Layer 2 of a small transformer language model trained on English Wikipedia (8 layers, counted from 0, width 128). Numbers have three digits each and are written without spaces.
A neuron's activation on a vector x is SiLU(gate . x) times (in . x), where the dot is the dot product.
The model reads these tokens: " type" " species" " and" " due" " to" " the" " w" "ides" "p" "read" " use" " of" " H" "al" "ither" "ium" "," " the" " s" "ir" "en" "ian" " special" "ist" " D" "ary"

The vector x that enters this layer's MLP at each token. A number n stands for (n - 500) times 0.0032.
0 " type": 521542573464432416495694448450469429673307426258642585500593356751575518513495355551328477412459626692381910553575500559462378633461720462337547418495520628302496411593492404488638394462737378623684707437279274484498583556392342574489409428398477421521622511594411541593315518487640532769306572309681332441445549529609404564456565492355650400446603328402487487543308243564719249585316
1 " species": 557583486578474401497648458307555401673379402188437421550460469727415547463470490457479473478496590592550746513700545593593461533521541643420539349522428563232322402501561402587603419426702503492735609386236312531575535546372213531472489455363482482522586495498550495548422379477486548828327565513675361354521443480687336573488589514359612289611528406330455653431345250672716227595500
2 " and": 598487548491583428391590468405574566641488391440559367347413377660271474459424550474355551525433555488413765607471436453532417302409519632452534387595091300239661378447421354493562535471550425507520739433357281479595535596454465602661618437453515429355547473374297578362603531559542595542410559502535471498612614278659371460443778612382511378495572544526483705536322283507539215599511
3 " due": 604441635464443362353614529350439499598544565329358457429418362809434424481458397601489384593433555695587632536434497610545455330413543594584470550594305668238433464548304537476559394763547534492339575419365309292575571595380326569581730419365590379510473447338492546417286641485566666544644529314282573408387432453670548504453581609434757344627300495178348717542304372575395256593664
4 " to": 712486704579657357429672626383328530574652485430374499394332461713521437442576598696450439492368674499391532485466503424565363291644616587528779478720379363414428368552381490548577517567699503405376742696510425308629675628524664657507508352447559419326562298478322579389306538564653765511496713532351457428523517330611555603608794569274711484454603709461540584442280437568439267633612
5 " the": 632423559535513244455548553454391467726343546562539461403582408607262568547489479724447582559437639384545558470550543513523313445549541618332306510504086430334529496456634288419579510595531405423484500476359474488689584702521586558653602510475392382493449409504343671401545607473555520588452558564403489471545681472488607461406658476444649449598436378616504548404391276471511180535493
6 " w": 572473615383463487350539417512578625671526530562278416418395597759430575505351476589525533392564694564400494659494505524479453425535533543368397259523375600351556476529678383486549470729500677525577494441189431547582416612363415535421655726473547501455383410358169517500499429341636540577435354474257350341533498362631532537471656622462700460586476427512584344437333433541625197349479
7 "ides": 638261485325357615444336421377578657372359718499441399581462772600478543551565599587515494440458549708485480516610435453563195227518691594613511453532558448288182459310581386354261680443495584502559596458395392302672391440456490569669333426670672496453451404317496571717305318675457415627370643460193601378482632603524523500445142492412506495388400469611496519457283345508790313643455
8 "p": 657516464436600378510457397456707398442505448581525500512294600881479363565254675719403483580335270672272659595670674551422270300791483402361285436381297665385398613656602529461497415630618630791512401431366446489633390620657591432689210616376565398593488369385225597593321520654365503612201610458369535445622671490650452493512394367728680453597502500403424395378361338404507351789509
9 "read": 477533360684457592343510603370554529629356598340376620649425492775547524681480599505427476485472707487236566520497626404751401359648403555640610458526510613287565371524772420733551620407360466495374662419383524748805422658774499486511357746402667445399400441168344499522383552607620588561429718335351630451491481586551427583705634528622630445470527614436535577433255306694429293744556
10 " use": 577330516441389469541576433249369344626463584252378387624435438630583472612582412498471283505569631492482697706423547492638424508529643623437562538519496735247304501725741380603666501409537517407501677471418428493686539589535315403521451469473612301444478502362330551710371488482629432633477618241379451482421634474534523605586638668525474232485484460486533505516293242458563224665452
11 " of": 561354587350457409552440468339317552563428487417763354469455263635436420626205598552563410651514749498487608579488768485531650358662469522439552463690427458417300421519685433527569604501531244295442795360310326454653479426539609613468469326479340415356440361435271555575352457433508570595410684473590422599539599495629448493516629544403516444471578385466721577369283125518478255663554
12 " H": 711393683423422394474454511351562459543577493597492464505415518624385395522324478534413578557504573451461447494443550603340479476554646453331481193295351580402343357585599384235502504562528590575458426567484408575655466468445403594663530692303439513450382428305371534528542474328617632612375306516467548219619655413519618497562642621563527459627444381684502512526355461569466182446565
13 "al": 504707510575382380489371533555802496487384479758456549536495456658459481558556697457310540325487477525481313649719745564529477401584562546476529280399482499558508481562309409266337788450577529758399229666548211651477285595534385435819460616376693446253322336227580512424385586505344724749500452489537520492497521484452416518545519343337492276174548598449449513458346451563474311454332
14 "ither": 267497629522539384516432550285606343657558313372426526515625420448504446576588577522344359347586581546474602637464555377860402516645444546770366533374435498322487612542622644616336480445675613660164843417375588477511417571383442465602329467363424355547616556560360536616555721503738781763579560428622587502587431611396451567564729363471710314510507489590252539699263341707469304415430
15 "ium": 449501382401448368456634504386557412686303396423517346459422570493585525507400389530544420558448386597695677370582700449534375237703403710445604344434457560347491409613558345506407814362638388612381701424290515565574454520445279568523436633507398461409486590329536506647574467645544613893362740447330436489562521544568383514572594415346630302396616564627448432635344365599614229555375
16 ",": 774650514425456535481605496310538632570421399456574291445507428628340547500323618365320393509453477385357612525495528479496539171331459507293493453403209509320576481429501406642503545502483542469464644548388363433680522627554465590600643410467315492341504359469309498441654610487619634585434485546332430422535542232528589550474505479399512309611463565483493681541458296467567171489606
17 " the": 644449547541486293388540502431399465768322566601555434408546408576331568564505473654456594521490594342554602472535619523578331466529573596450260480460031457303505511403586388443539486574525421485541525429345510503622568666539553557673605519436420338506469424491310662454566602437550496609448548625354482455539682478447572383390596441395646428554435341626516560444415272483520185538426
18 " s": 627446587396486547367525507534426475506372568560495385499397551668496534629421404619542550312622481558409422542580524528581466411482582626476327221469344577218398534599589425322552556698543661454577495510218357535708491529377428598630761651416498400481321437383333467479631522311473535589297551386441484244651536555540537621490700483610493393482348361439570519458357460352620203266529
19 "ir": 705567479445501317303416422496737529435529543481295425566797502550282463372569430550426476320653565398425673381651627505735309483631411473503362250500340525443536364426372533496389434696774495573346245432375195622850641600456419481573560336709449577668375620556480501382357455499480601595227444499297706452491600471539432328705436464470745438288624618339647417414542375581297347248297
20 "en": 592566618290653564539504457568463626418385405337546618408578751472207253444662570598671426326546506684658556569736546493470476664682548521465585534542398491232735545436574561437480516341664398616328588435346461559690701539446383448638557485501310401515721413370280342437606415457462566478219523374442511427678595523249553598717336304404286314235505780338376343521300561630451308618626
21 "ian": 667590524507582525598558461407558434630272343361614473518520556641440459433460678522563487491461565509553455485680760367550454379613441863349625500542636509375766392429559473400519505287535446635476529378365488565783422532459403475555534700577402223543606556274480413534487395452780430629237517472402610571544560578419433504613593456487602447348655456495595603396404414737637203527401
22 " special": 732545619438428363511483450474478470741309483453448622417628357812513560591512482466360364513652654484340558499648497439650410461498492453451659449435480712361450520601466502478698412345601449392460490363401344422601496625365307554499607589479627456534617388287519489588582432502529576727363285305322555349327624422543508614433758553403642390364386473307587390469253446520469217335356
23 "ist": 519285520546475502738492413457668733514417369277560610438705501407392306699410556650616500390508576496541326495709553691559315664409523596310680413506569694450539385374323490493620557238706526401496418336460364442575277610444425612513357571430359481379588257307328458501556550519673586619179603615271345570571624586402470717473795599584640393515665603413482430362341655642347274530438
24 " D": 584446752392411394543535526516432418452523572582494483474403574431470458512493632580502451436522560468472353453476702548467392377449631444449490406323304662266508317578660403367493569517460449502531392511411385695654526536474357553544689675309359423454305399376308416480492343382611628555383324487336459300593550394600547598391779561759500537490501461507532487503364435546527172376370
25 "ary": 363563608424275279515368582553646314528603522451675448729498487555434501526557638426480647314472368391547490563496526636605444335709250475574480510410636598413301484571346505456325806362525492674244530334528614749513450613315424510613552486729543388460486675562368604654264690647542513688533508188485631633547615298459501536643648212327205362374564761590499588324512519517371303455410

Each question shows the input weights of one neuron of the MLP. A number n stands for (n - 500) times 0.0019.

n25 gate: 459364404713469476297401697575347524621544435528445429424590432693596359486452583456490686458486362449744656584521458671469380393455432559431367608483628256444456535507514326547493534442561427319635545250355379739479373363666486320465528791456438493524439587377440404545638781404520420630524462558517538684643631493411404640507442718617638514517445646283541653722503507627628508593642
n25 in: 554414645542481380413567603328627513506604506704388564452523430391436461565574704658572558310647523583553685641338431458458530610529393597371539437560519419523446513500462557601529391633478484327490753536497645572513436397500554300652425677698510411307459478221435352591632549330566432549308529686635484861675616417535702436565401513525378503341500481450570557535526448535532415526516
On which token does it fire most, and how strongly? 2 " and", at about 1.2

n69 gate: 650477579523397716378556335579464542381413431578549520441323366490612606314490487429620431500379374559731330611473412539363618474493519513357490387445607604507376386474693609389643497581652604537590450467497517487257394335477529429410557503569642448636608461516541592633477353711542414487537540428300586713301672470520329280207566461609609687507444418442432229533549352569560326576557
n69 in: 667530353593540629488506380552633440425186588343537691528537561462442571583577722581488372637360543323521689488592500640599591577442542586482568446346500621488642537638421364539509445491680419361445648639617528603600598491500467458651516593710537488364754542534533276565598401610428512600602457424542552609552515476527527442417497563772430565452537376458521482640610463359602567494571
On which token does it fire most, and how strongly? 4 " to", at about 0.35

n159 gate: 483424709500659538565547419652401638394399359476620660503654520572532636367547343451506383404255503781432527455530515541405395434635480456411449523480393446476491339647442503720430497468494592527509565411562488572440424588422579420479578543643447602488410586482597594479588509488316346734491372512385298491555256599520617532485588403560638571506544407469517352477608464482580455661610
n159 in: 586698395524566527650604427595340579500430676448473429587325784592419449614521726512470551540421503476497545393521570679482488526569474578602597450465657548515559643569553531453468319500465403394476642582458362427390500464506580407482485320387661464527441430524457392280548536446526651473403500482544581714527575440616387443648509631456677660547262704375538580586437345560536694393467
On which three tokens does it fire most, strongest first? 8 "p", 25 "ary", 12 " H"

n67 gate: 503337593624563689378500525461536251490461566767451461457634408338507404533497440383594523490540633368596714369470594421654629378395432480351621545526383654563650534378523609526539421604633450336304517457244639163466563381324421571550534565287493274510376384349513500480288377503565530426453487497610451464418556622631477424550214481442450493497398556744624454539664507510483591467463
n67 in: 446513549431321467721610507381324693620433568334552519490513545444503422353464379576533743500447607532575690460578262510565384585523354360614437243532516477657340408571571597573519346388417559582454350320399321599566380355506397604520563573532335651529465427548569613500575569629735321520585402497696393259423458426519197381435577459509419451497526577481551580474407358497516386613605
On which token does it fire most, and how strongly? 11 " of", at about 0.53

n229 gate: 620549541421503459465618466526706296624622428393610446451450474393506523590456389597523488600276343359480562503465343364488473415529620477471456423414632553521517571549402656437714535480412257362494532433433561364408625486334408542477308703442523503620523375382511604660689564434452512266318532339457567442511570405552462416679503520554494523534540460539540408506682423575535544486605
n229 in: 614377541433478412628422407630515677609582397439572497350626361564674531531315557350585491656478581432376645634635475543617414406624521299575446463368528434465441259537627545451583385402454475566582528620531572573411587432488444736340691546478497272260503537441491509356572418593552421398424326410451612599488350519351466432528289366451409494509357494533509370451578309575437733460368
Which token does this neuron like most? 22 " special"

n264 gate: 507431747414625574423442356609402647403346610827592376438470384515559426397522644576541460545421559606621500616489448427374553468676655485600369859464604563400649541404522546435373500543648496504485389526552227594117371500478376464441444366540449511652533572555482581663577596647309507200556370401349474682398522624285478281578496650554978388580467515539562511515420425353618669408456
n264 in: 618328500500304448476582655476690500643595573453482470592654542681616687485524374263577488475416326351402392516494497430411434592576518494482630443392435633380416441586437579611431555699518451633555555275626534450637552600434794340500432461636625409587455414442412424509641537430482491547389515451533667379618375637682530558411412548488521481455707551467524630367515584601417510686546
Which token does this neuron like most? 8 "p"

n55 gate: 513456506559616710310586415408665600403682471579583516590549433592397416381510371487270304536409458522650347471510510673675487837490421400348542400608510380584481317590360361399421449563459575494613471636597477389375468471475465519571490418363580637453424513388413709458616610580572532778529377487459490618497478286376359583588631516603298506494385328325602494465529644567594599442461
n55 in: 378358377567394552569457433418393469341584620459449339646445443623546494477451613621445520453494624466503416666514634486428403478583641696581558525545561457497494480408375358520562560492382538616627393454396503564632583349395511603434410396378466520819602570491472342463434532351419491325639486463629503580591569281696491554352366497422471480531486446411540517421631433448342459386633
Which token does this neuron like most? 15 "ium"

n132 gate: 515425359437259494306637528608494552360678564389415372638307677374377418276529550385616585315449571424454577491432521541556512431526546388653581460474473396381500411377500497402636532581440598485429326459550612476476576342494549631447389465421538468434398480518611433562735444456362533506589488372425412506343521526520605424476523740511591616512599427551645503244544527456568410447565
n132 in: 264393666574621414303465436431556556463429377516586487529641295675379592573545426622519551629620408472324680380465523345795467686253350529337474599538580362433516532614390608538594560431547513555615689526331612500393557522481557448462416659418529381547660484503377487612360519624531420338490516573640408383553471465573434472423339358478303387572386371565654553516513626341599455630519
On which token does it fire most, and how strongly? 13 "al", at about 0.46

n66 gate: 554483314476414490400517504510670651523453781504383520524507483296541372528579535466434696360500469473427441444324728534469398510555689542338465655429424587552446577552456365612853551564497465490604254444455617409535380394415555794268223497657404544517524322644510645507590333445611431230594587353591510384428510678534401548431387611342400545633616643500548612500459588208413462562562
n66 in: 476466418486651507288592275287574333583533639584415412524293436490428517479548325604614534319733445466556545514497643578479406473401527424380580610773455573583625621609429574423510493544503369562569486397383373730626411629551425414435625688585459800473547530340510251565681469510500613483621728609407405530463275592473558541628422513570568704406395405583426243493639486418373695411744
On which token does it fire most, and how strongly? 25 "ary", at about 0.52

n266 gate: 555421586536392608304423386481418591532478448562308571674355634542654525481326450470533349514562425673524511548633604538556556575376386517575461538557622380511481564354522583614446577603516589556475539497309398584587351431598516342514629535339558601541339336462404610442517517500476522590394497568317470380508464585363412511592445538489519514413634672538448405563659536530445545632636
n266 in: 720495530514563459429388471696522572417355391455306427396497492489593585539459519446450577550494318527500428589415363415403576543451527376577416559595475561536581547629313548441454633465470450464376605566566393623548489530508394407610251578533552400457489559648635382340547591380454613433600617516393571544527404445367587590539732569444343517541525541460573690486388483601431653484511
On which token does it fire most, and how strongly? 13 "al", at about 0.72

n174 gate: 418427490312356503625633286452424472472556545631408614414355472520452423481577429469464570529354458462674500702478500675565510556717647558513724522563455400645446318510475629318626443588293429429600426503311744520320800596573468332384663531405497434509440444615367455420385387748441584409536461332556529494576656516576427392442418363469522448295525582314541576582506624580494486452587
n174 in: 451514601585468549561391497709620568365582557444500471535462577683425494343512512585541486462488439583542445509500429629564535368394619535720345570355424573654548564555292470321571454767384442442570697349685341450364584589426314536604573452560327377401440421460564615422318387448444576515550468580477638500520520509514411417608457469469520494289500346556380554380532538529532516411445
On which two tokens does it fire most, strongest first? 3 " due", 9 "read"

n294 gate: 626487428424369470444353604520539439532446536453614944471424169537585602381612411471556595480353375549672344453477674637616396459536359444385533612325424527434477480566399530384645601639513404513510385414500618687584441408487480319490680381393369552358448494412513336480415573578269569543348460432558317409643464438503549542616425714455526606490464429761562584331591473398500443556599
n294 in: 512437546618396457488658536403458533327375403547530612787401588431549378497531577626620543463407503473423444764454450409189453595509503546525478324461358460568440605521440434323536467617458519438313429238525509556625677515449464464586475359415311600557491330564665476561506417607599485472361630464491594506470656564757488597361367458402607654542473512384530569443467618445512570290494
Which token does this neuron like most? 12 " H"

n9 gate: 594364347432476445457521662385548536423548430503335440531293306369567607620534549593472454478699448461583728525469394415491591479573392605475419560572586472373337277634488497371584403419524528404565543555718408394572445503349597553475407485636518576554382476397385424583662559674730503382525617612333500624394515634494588239509476524429570333645378455542443364297594503451469510515352
n9 in: 491745367390683298587429602386387473491479411633435552599409454453593609596606525521509472554626562805476556532544405500572535440623543453631708421604484544316622513500454618442527451543527675503678506506494329415506577661317537431488632466623614414534442684500371472578475619571445478418500547482443627448448522303503522432272534470642351494772546521690463503460374651710416612349388
On which three tokens does it fire most, strongest first? 4 " to", 3 " due", 10 " use"

n296 gate: 400484556716657451441448535471529542720481467487458351454520432282510720355352358487477395360353484568611553580378383272636477392425522375490470516423556348391720364539558517339455347535359487470431484441520589376604349435235516506553497613432644390561591340507579585559342365467449586356338497575580461640370696337468503660434435548656742676374353526557536532555620777513549626510592
n296 in: 641372358549567470446557388506461597488476530531388497479476608339385649460488457381506578500485482425521439549348599440564463568485568433212700609583476390405757466554569466455455464512704439399512497515573570478280488482315572606400463693497500500307581562425374654561388817449423494478460372299482485578602428503509665548555545450697627515437307659565351356488653558440567642473476
On which token does it fire most, and how strongly? 1 " species", at about 0.49

n160 gate: 646626517559465652510462310462745597426725418574280534634486408718483396555555497544479411591412486678443611539431405435566426460277449587403552423439705570444466531559612507419666497707483514392434725333455721419472576606541527513452346503425490585642626510510457359445586590466429358486427531538399685377493424325418240596385565668403490462639500582507442701415983563552663289438639
n160 in: 513452363629682213559759552410548421437541416573701529533474529530549568624604490468415549378619653477535490596653570303474334434448258503657530564513477615645603368412477634471554397532455457576356441618376356593410383571632487655637682526774643384404346576506497591503432434610468621606677415371532519416481568536594523571546468354773666474551513468658590371638280563516536628584421
On which two tokens does it fire most, strongest first? 9 "read", 8 "p"

n144 gate: 433352573531356620589454299582536569440497424544564582546626149244491436555402562512528534537578528479494580544304369582454375357418395368706413631563580546546385395393548421593566697485410574457417460312626420534684634451437549464525544530397564461485446437494530552638442401598443546481590460491506390524467216366585482470583555655610427441425549485247793654567482596543408520491463
n144 in: 579552420406352444608451408601692560464470534402688503451706589421324413587531488439413346578421528472563307292454465555537348431445455690584607684506372450453573466290589663533607469467642422512516357291444550698547627463399405353503528409512478418546549536475479525624605519632412488434625512463554531344414167666469429386406515707575404603628497512494656396479463475253450426408506
Which token does this neuron like most? 4 " to"

n186 gate: 706462493422720608364338430666551775473395348578500479291363789415493674552371595476465615344454594694345465362497578673479404331455510546350659493500651472630369380430552529421493183421333655465360713451514332504322580493424403443615528517545639483425342439590513427371462686569418493564644511528398469566555396517517465448644531686605643412442576493666576497538452472392479866670318
n186 in: 441547423274536575461376506503523564500448538272488553417575456412337512357461320512575553443467527506546527500414370473479500619565418434324361509632527578497415455476515356500550544450352175383377527584467545451655375429556500540575567743476488509728315488509543604578497572441474434442596581441509568630568322444450559615551718552344331596521683547402521456371417297524578340438728
On which token does it fire most, and how strongly? 6 " w", at about 0.2

n319 gate: 539507480363523384477599244503533368484477599466741595308370686402503387477420487510393523473571457507490503665394460362340608558345487417633450668546547336533598466312418370344344425708497363413527480373497440375554536563771552458563638529313599627614409548520647483374407700414312443601433687766649470474507256362480418368470261596416444503448533552461360431441447295583503417520370
n319 in: 319515581425488544596398628568582440500633367589586387358575282636414587519568500394550466371711466614647544503631585555584418485414488450503745424448378444337518362460561666503585638543509509707600469541634556721320420556375500524603342442651515531360393373580410590419453422565470706525666675383648522371512485722472512583397580624708534469521682567428528426571435424364428670457528
Which token does this neuron like most? 13 "al"

n79 gate: 478659419651445545548465521679449692421481584724777497716735669414545432451552484351249626411533464609315454658607638680712668500404396601458438494621575644432382500468404533510497500500538480340468532493740289391619435465302420528682513551503609503624526566410665565526477507471560575526696399599491198410551632510497481494448516622465442471519506452622669535468587428606451362445461
n79 in: 512572494426582432544613702477500469386566550512392610345586396500564509597603594359509447482440403564599482604374342483453521378695534426321589248255503414488512476582555684526419578650468426343326562423368521473758316538251558565650458431407369529477564571535404564565403482532612529452586467593303307506514342381454526596615424500520471491471418416503578477448602476459565558614414
Which token does this neuron like most? 25 "ary"

n201 gate: 538509638503554519449487541551554597519403487582593475564568395611714632400471377409652465705637664315469733484516480583587392453506491326503604863393648196597560351570655431418563662443541451519426432607584596454441548526506421519458419415589487573509636406608497615667404529468513584484688464408597325364696404532513424401303494341600394442671685449565557339522462467452523563353713
n201 in: 464379520557783687523444496375415532646565503242527579543420385520357510507440400604537520497544703695603614581670395589668684652497226500583544526644456567523457547666480575657340642552435691362590527440540563486602576517579612368550520559658437431575352695550385530407377517384692553568621406784383368698500500619345427467567487503400613604598368661610598572612503419450607263606477
On which three tokens does it fire most, strongest first? 13 "al", 11 " of", 24 " D"

n257 gate: 381384656613649506656645503475491599565581620484430356589631588341449672398621353749670611613374341611478612578538413509365455506228609596487477571660647571628487548764469513603559368347708593494615375535423519429659424443531566485391600413585459371612566636551521506455583644326522327591365391352627509610516551462434339538481497506500595587563629418389343629494431636443395479453542
n257 in: 305470392438374525663436405598588614593401399393353412497522430572392417420593450491441531497412503319533441378500453509264402437276482419565365476603696410475284481448537389467488369448639360338596447724444407607478380706521421449624453600442537789573463374730449414540475565561259354541481512310605540582488386460375485506519656548497475425479368616482616494506384356558401500534553
On which three tokens does it fire most, strongest first? 23 "ist", 0 " type", 1 " species"

n64 gate: 711458671563303480434595535373341446251356464634402506441546458631690484526539556256573592530577467582513460473507564588646430452458413355559297570413490338550312407510539561332733409694368520523615477613569507436342533451506432573487527506529791387623302596575313621579438477585548530480636450487615337487542425350422458771500145420506575500633536672526562516442425560651490489493450
n64 in: 440563653497583643519598551415606429355298424490339334405474403279478529519615494319590424393503557377454506665557561592391308525361519436580535599581286503529629432433500248431497396425516526410589516673510500678484690389622280583688380591289560246541506379370380513637411471396559442286503535550478285459412332497390535427478361494559497522475620330457519519560484371573401688449436
On which token does it fire most, and how strongly? 15 "ium", at about 0.22

n93 gate: 538374427297474426462541665585610677491562430399611462325433525523563395199423506534484487691536535396574526412353630605516777475567675564490384615497410413584465490401519461713679519481378423426465478587605407438685704592607573308580429459522586616390487419395540440516344384398553452552404632361525478699642589636257443373558516435450615465623383280478437547579627348433343503627490
n93 in: 603614473485447500429350242603421480483619657518672512553599670567432509560333527538449453533597518535615515431476727627524533413269506449435395514459494536581559410473509298485453538725642362428539766389604429358518402432544653595479352468476497523482503425414517370527420650589436434415416608432567541588488381671394388285536506566384637440787589500598471491456645606453413526535551
On which token does it fire most, and how strongly? 11 " of", at about 3.1

n19 gate: 642441491639684516300571335509497357394558612554621408466638685570637675171400418549336407446364603472536456627506456484509510448394439465663503497383500708484537516512614500571644451580350497468487384456353556510516497453432624570603392500571537300491364546602551145409575553534524390494500298500509488664614659432528419587223373658485603513549618469673608515478599500559531486438516
n19 in: 547380613557512473384541632350480396506535468524299444444566541515468515527239470401434500343428450426621518681657391529369449437491552485512106231509443584437482437618482607401456521558422446242485464401565461736491524541506667489470678462556556532561313598624451391494559587438439476361291539550517479494392470359459453591503582465578550485386577644583494412494565518660565390538321
Which token does this neuron like most? 6 " w"

n39 gate: 600550427696468611582522436459503590586528566626405735554468544548421437567624580252474487735439408676531490764462468623570562743418472481363526617413433554609306561516563356500338475522457615414564640545293468548335332576519513537506600606462714563733581571235497446656713363459488541532609590588345557349641491572500396314414610454519522558528516481509369387375402529497468549465624
n39 in: 536500417534576273466494208394452458655691646519494491555512557569399583353509512386552683457481374360500534466482488464540663604369599395509540584521602299352443546589494585449464515410733620636399697676340503537662549509446458444439466539318485461425455679457633555479479417400404632494735454585363403509524457451533676354694382533426448522675591367438621361406375581576574614427568
Which token does this neuron like most? 6 " w"

n150 gate: 641709625574378503611462216648479449524524531475472479427356528610521441570409374476577538359458434507513542313416521448468632382583411458510775415634402640753500683503256565421493476781558479465476371423360469291599497486510514325472564609610486315609246486407537434385472416611439385436672553479480407565792566369586393483318531601371170405603531407466603596349621797396392660618535
n150 in: 461413674475344518716442435424629375648524524534308497393454422512695537506424549560531698444677534515530518388356584518411406476451380629524500432578534327411313327473479601431533615446604411509429549635528531572581780512443518462353416446679272500494666809500485457604524528497288377497728488421539445473476457412524612333577648364604515589620482533518503440361494652515402477536482
Which token does this neuron like most? 25 "ary"

n293 gate: 454474401494407555323428485535526313528594361601517552636409414271604305337608532434474590405665605566627614500442435361541601441590440357509468316368468465412345627497494281297491460500716603476442407512544380373607677523580586556631444454512315440583532616633497503392602594610594547444509430411520538422474485367509396506444390545506613491580535489596359431678364462535570440616424
n293 in: 641402555527515456617512500593606534415548596619407549506441462509340322436503365386524695470473342744443603384333711326485467387355514617550503446514494527500442482456318572454603439557629547420576494738348632452449634590589624542386545454558552327592491514468562573579564332477666347556562432419577576355587520477523619422547335327594506485632590437565463486549572432468655462424291
Which token does this neuron like most? 19 "ir"

n313 gate: 367364371404531411437480488443339441408659426395352573554566565430509448529474566559520426500419486554614503599658366597379386386315539465446427531337422494451559477460641562432452577587461413405741411503549586354520717594370440628494520669551577469458508422725690437494612474329536500552419685639497540605455586676474426463549503405464617532489298361494483353576477384400537553608405
n313 in: 414580321386535564665517629428520432458540517426425429584509549547445517520448517497450494509435523612651474376694453655302385489465642453546521545397439602427477421471494739588437741486347284512549445389558433453601546503471314472526521517486431517378574331609547428445419407575542398627263617655596486529509552644443345491561440556627561579646503360278469391675376426566506548679462
Which token does this neuron like most? 7 "ides"

n149 gate: 679507651527638540208607543553596637490359470339390467517554311545644497490554655428486544538514574440565544490527514597673603552470622395450483412431503307679517701315387483629474520407378598351547645703574301394212356644553470314608503385663624338507573569567477560305497246503782392510368500507497373437537416483440527643446517699533453463646330400516513304517520616607476592654338
n149 in: 497599522554377594400322616540379469494466469571513516453627512439475541554563453494579412337420443522485376411355481516424510500406632633333427555704386402370553408556605600627608251383263468386560424345635402593465428678410565537547366559460659429574640555381339669402409465466509175465589497572362559721484462494500360328696540402543676525416288379409336481649587458572443421494459
Which token does this neuron like most? 15 "ium"

n76 gate: 642518536549605503494533510363432462377441350432437435554439506387491551352602482426397524570353497554506357690527506611536380366551473458527625494503309451715488494404491516518506533456526697603406403497569316558549506482699378296581524423512425547476696734566428575560666648437456500641385424682532467637631611416432527428321601556427656570506497657474396461735628524569669441775497
n76 in: 476562549403475519628508581524559540386566486489747497397659454525370347560587623463525307649622503438489574456492531386505556521538529538254536612449607481343616315527522590401406554471604277354530634681574426428506500462473451505582453476665587694454570582457484500486383530611612610425503467473449505503524533329476454476418516360378574533436557540640444495594557386514503661478717
Which token does this neuron like most? 16 ","

n220 gate: 320562527487344400265378746444422613419562583686503664497473418588427453523510617494346649365780543487494410480640453441493503697401471537670470396438537406624516500420490223379529595438396379379173473500387457659392566464454608481453493581651434461754605552629641513567593644692545537571564560533639474556516546596569513589313424545552507490480312497684507559484596446288620206559290
n220 in: 532528561510650516532357517437525407447512611640538604455439465588363737462497561600642494445792746541571616542698555792571418497370425487439523391506529368619491519806443477610541576522472274365468407426465369360546465296598699550558474535563363260462500506709528459369468561487328410624503548459475510674364691414535557557391418519547506287604465472649509383563573442535676367490449
On which two tokens does it fire most, strongest first? 5 " the", 17 " the"

n210 gate: 564634511543482475561738364553585458601626393325692645579547419620358618719511586556500375380398550688659460406640609635471566628450335396539569476504583605778525543468458636553630489504336363125669719367625400507336689603401504576697602451706447398525401514440679386597360442354510647540457403691608799291288575447465418528410557580577482652359646458441549684429564322564504602472532
n210 in: 624470482401381356457482241340455375574458397553467458408398298453527430423393383524466424615593472476541482382515413461605572396451350485616546303578472500568482370500500623545443415581617407389555543485561325600441433263392576296635537596739619461500621613640591323387469589482428571643571620497592695573440503451476479503441479331369677543416512370426614346394458401652521430257389
Which token does this neuron like most? 22 " special"

n306 gate: 419419349583380459506615507646612494555442500510585503456389292648541324551513652531440359468372544541622633522620468431614326384563207554323439279429630538614370430459550438692450469670657449452693503481443491654339541628624372473478510485597553776494457485638439371456535662353703411513535506603531362606497607478375531497462525634580491719571413497549519603397506647381314483381528
n306 in: 394560656562537457730251510376536252479521460503442473503404315497454442475583540431485473578684383643444447584577428506407572455378371528574419482482537577370642432641394430482560539732599602302552666475491380587760500457642461429438703440369488458521464551762391433454515611537440537434382503606530549573767479342515384363478561449470497525400567576652712421494403600546540681448432
On which three tokens does it fire most, strongest first? 7 "ides", 19 "ir", 25 "ary"

n249 gate: 548381653490611327611451659542561468602462490540503574520523597137477520418614539685543331821593461396604243563533590471579367582500347572291483500545612227543429298539432399580458497455516470368569539530389330520350529477384400557474460420597506481311500284510472480556490444571478533400487237354328481435429624270658455523520548560376265520522574445509519387571626606529474686357415
n249 in: 523625235554459544627564331471535362529376582575432549494494445464506686405527361679604406503584438503469366458340482456494503302606428376470554549433634506479410497365424570468520739625520622551562497568574482509708385330590666394648623477369239375541500667474401529402485426427405598659601551523609521412500579295456348617384392457414565467430547471477515381453465497623462406565378
On which token does it fire most, and how strongly? 24 " D", at about 0.33

n59 gate: 596400537309688443386704578473371395366585604579597427618680636603517557405810436694531423517404658647226500483406510550368325441610573554618592730573446643717410568611533389457523527414437616527375676527321574425339587336530447435665456434583406463583370474400575272385581544557668601575283466473487584377567322620560477376432503647507608527540283566500530530493594370456409669540334
n59 in: 454451500685523330629592686503333639587432417388550736596597739544758573563746280532333487497463503612587550675334612365487510539437432457443439542480423500376493480556411562402464661412640590456620480557463483463408490497435556259417463317484517434451353393563388560377523356388578377625503373470545593717520298249612536441313372497639357681605609503455543543625493210546620467596520
On which three tokens does it fire most, strongest first? 0 " type", 10 " use", 23 "ist"

n88 gate: 617528405608560338483543433594446584584503297529503486379448651482549448653471483565456348442532480511453637357685670514668629637351596558497453402613361488790406456583597672432534420356444410637575407303457598479518451400514454453422462517560801509376443438526458655621402483572447425535442494391556491517548589420540477483599506601436442419579474355394466298560514518388422673500430
n88 in: 365582640521458464470447459447722532416477411470476635601404491415544571461435542616701598705672408568506569452482294438398485653574424455613485439488425524281468374420421420439558562553538596461449300665536539449415728639685629592396618555432547494512453506592282461464610449615491467675464671636483414497341509580412686444566565370555455473459541653595591397368435479586381591710512
Which token does this neuron like most? 8 "p"

n22 gate: 488439469563727519497380382515537403566521432627472812419441644608460525559432584676478587598497590466533397692326513596431579491281543503562494370555406569528521538221595503433521525576734484547519353409544326418342590324549478491569289534568438564668653494519401358509447438485130450513450409395651528485586553478340562392265478494440407440494472426470555377463592456342407452500463
n22 in: 459807487506684627494569409733588475540491566471576306380327535497329475564421593348407348622490421538322599448360536544503610469544655471605532577484679500535271510586409487381400462416407420484490647526554513591568446437447333414363452431497560588428466376582460773468398701358568433600689404295571528547412503563302519528718519469553408452319446541518453484641364335582704622576452
On which two tokens does it fire most, strongest first? 13 "al", 24 " D"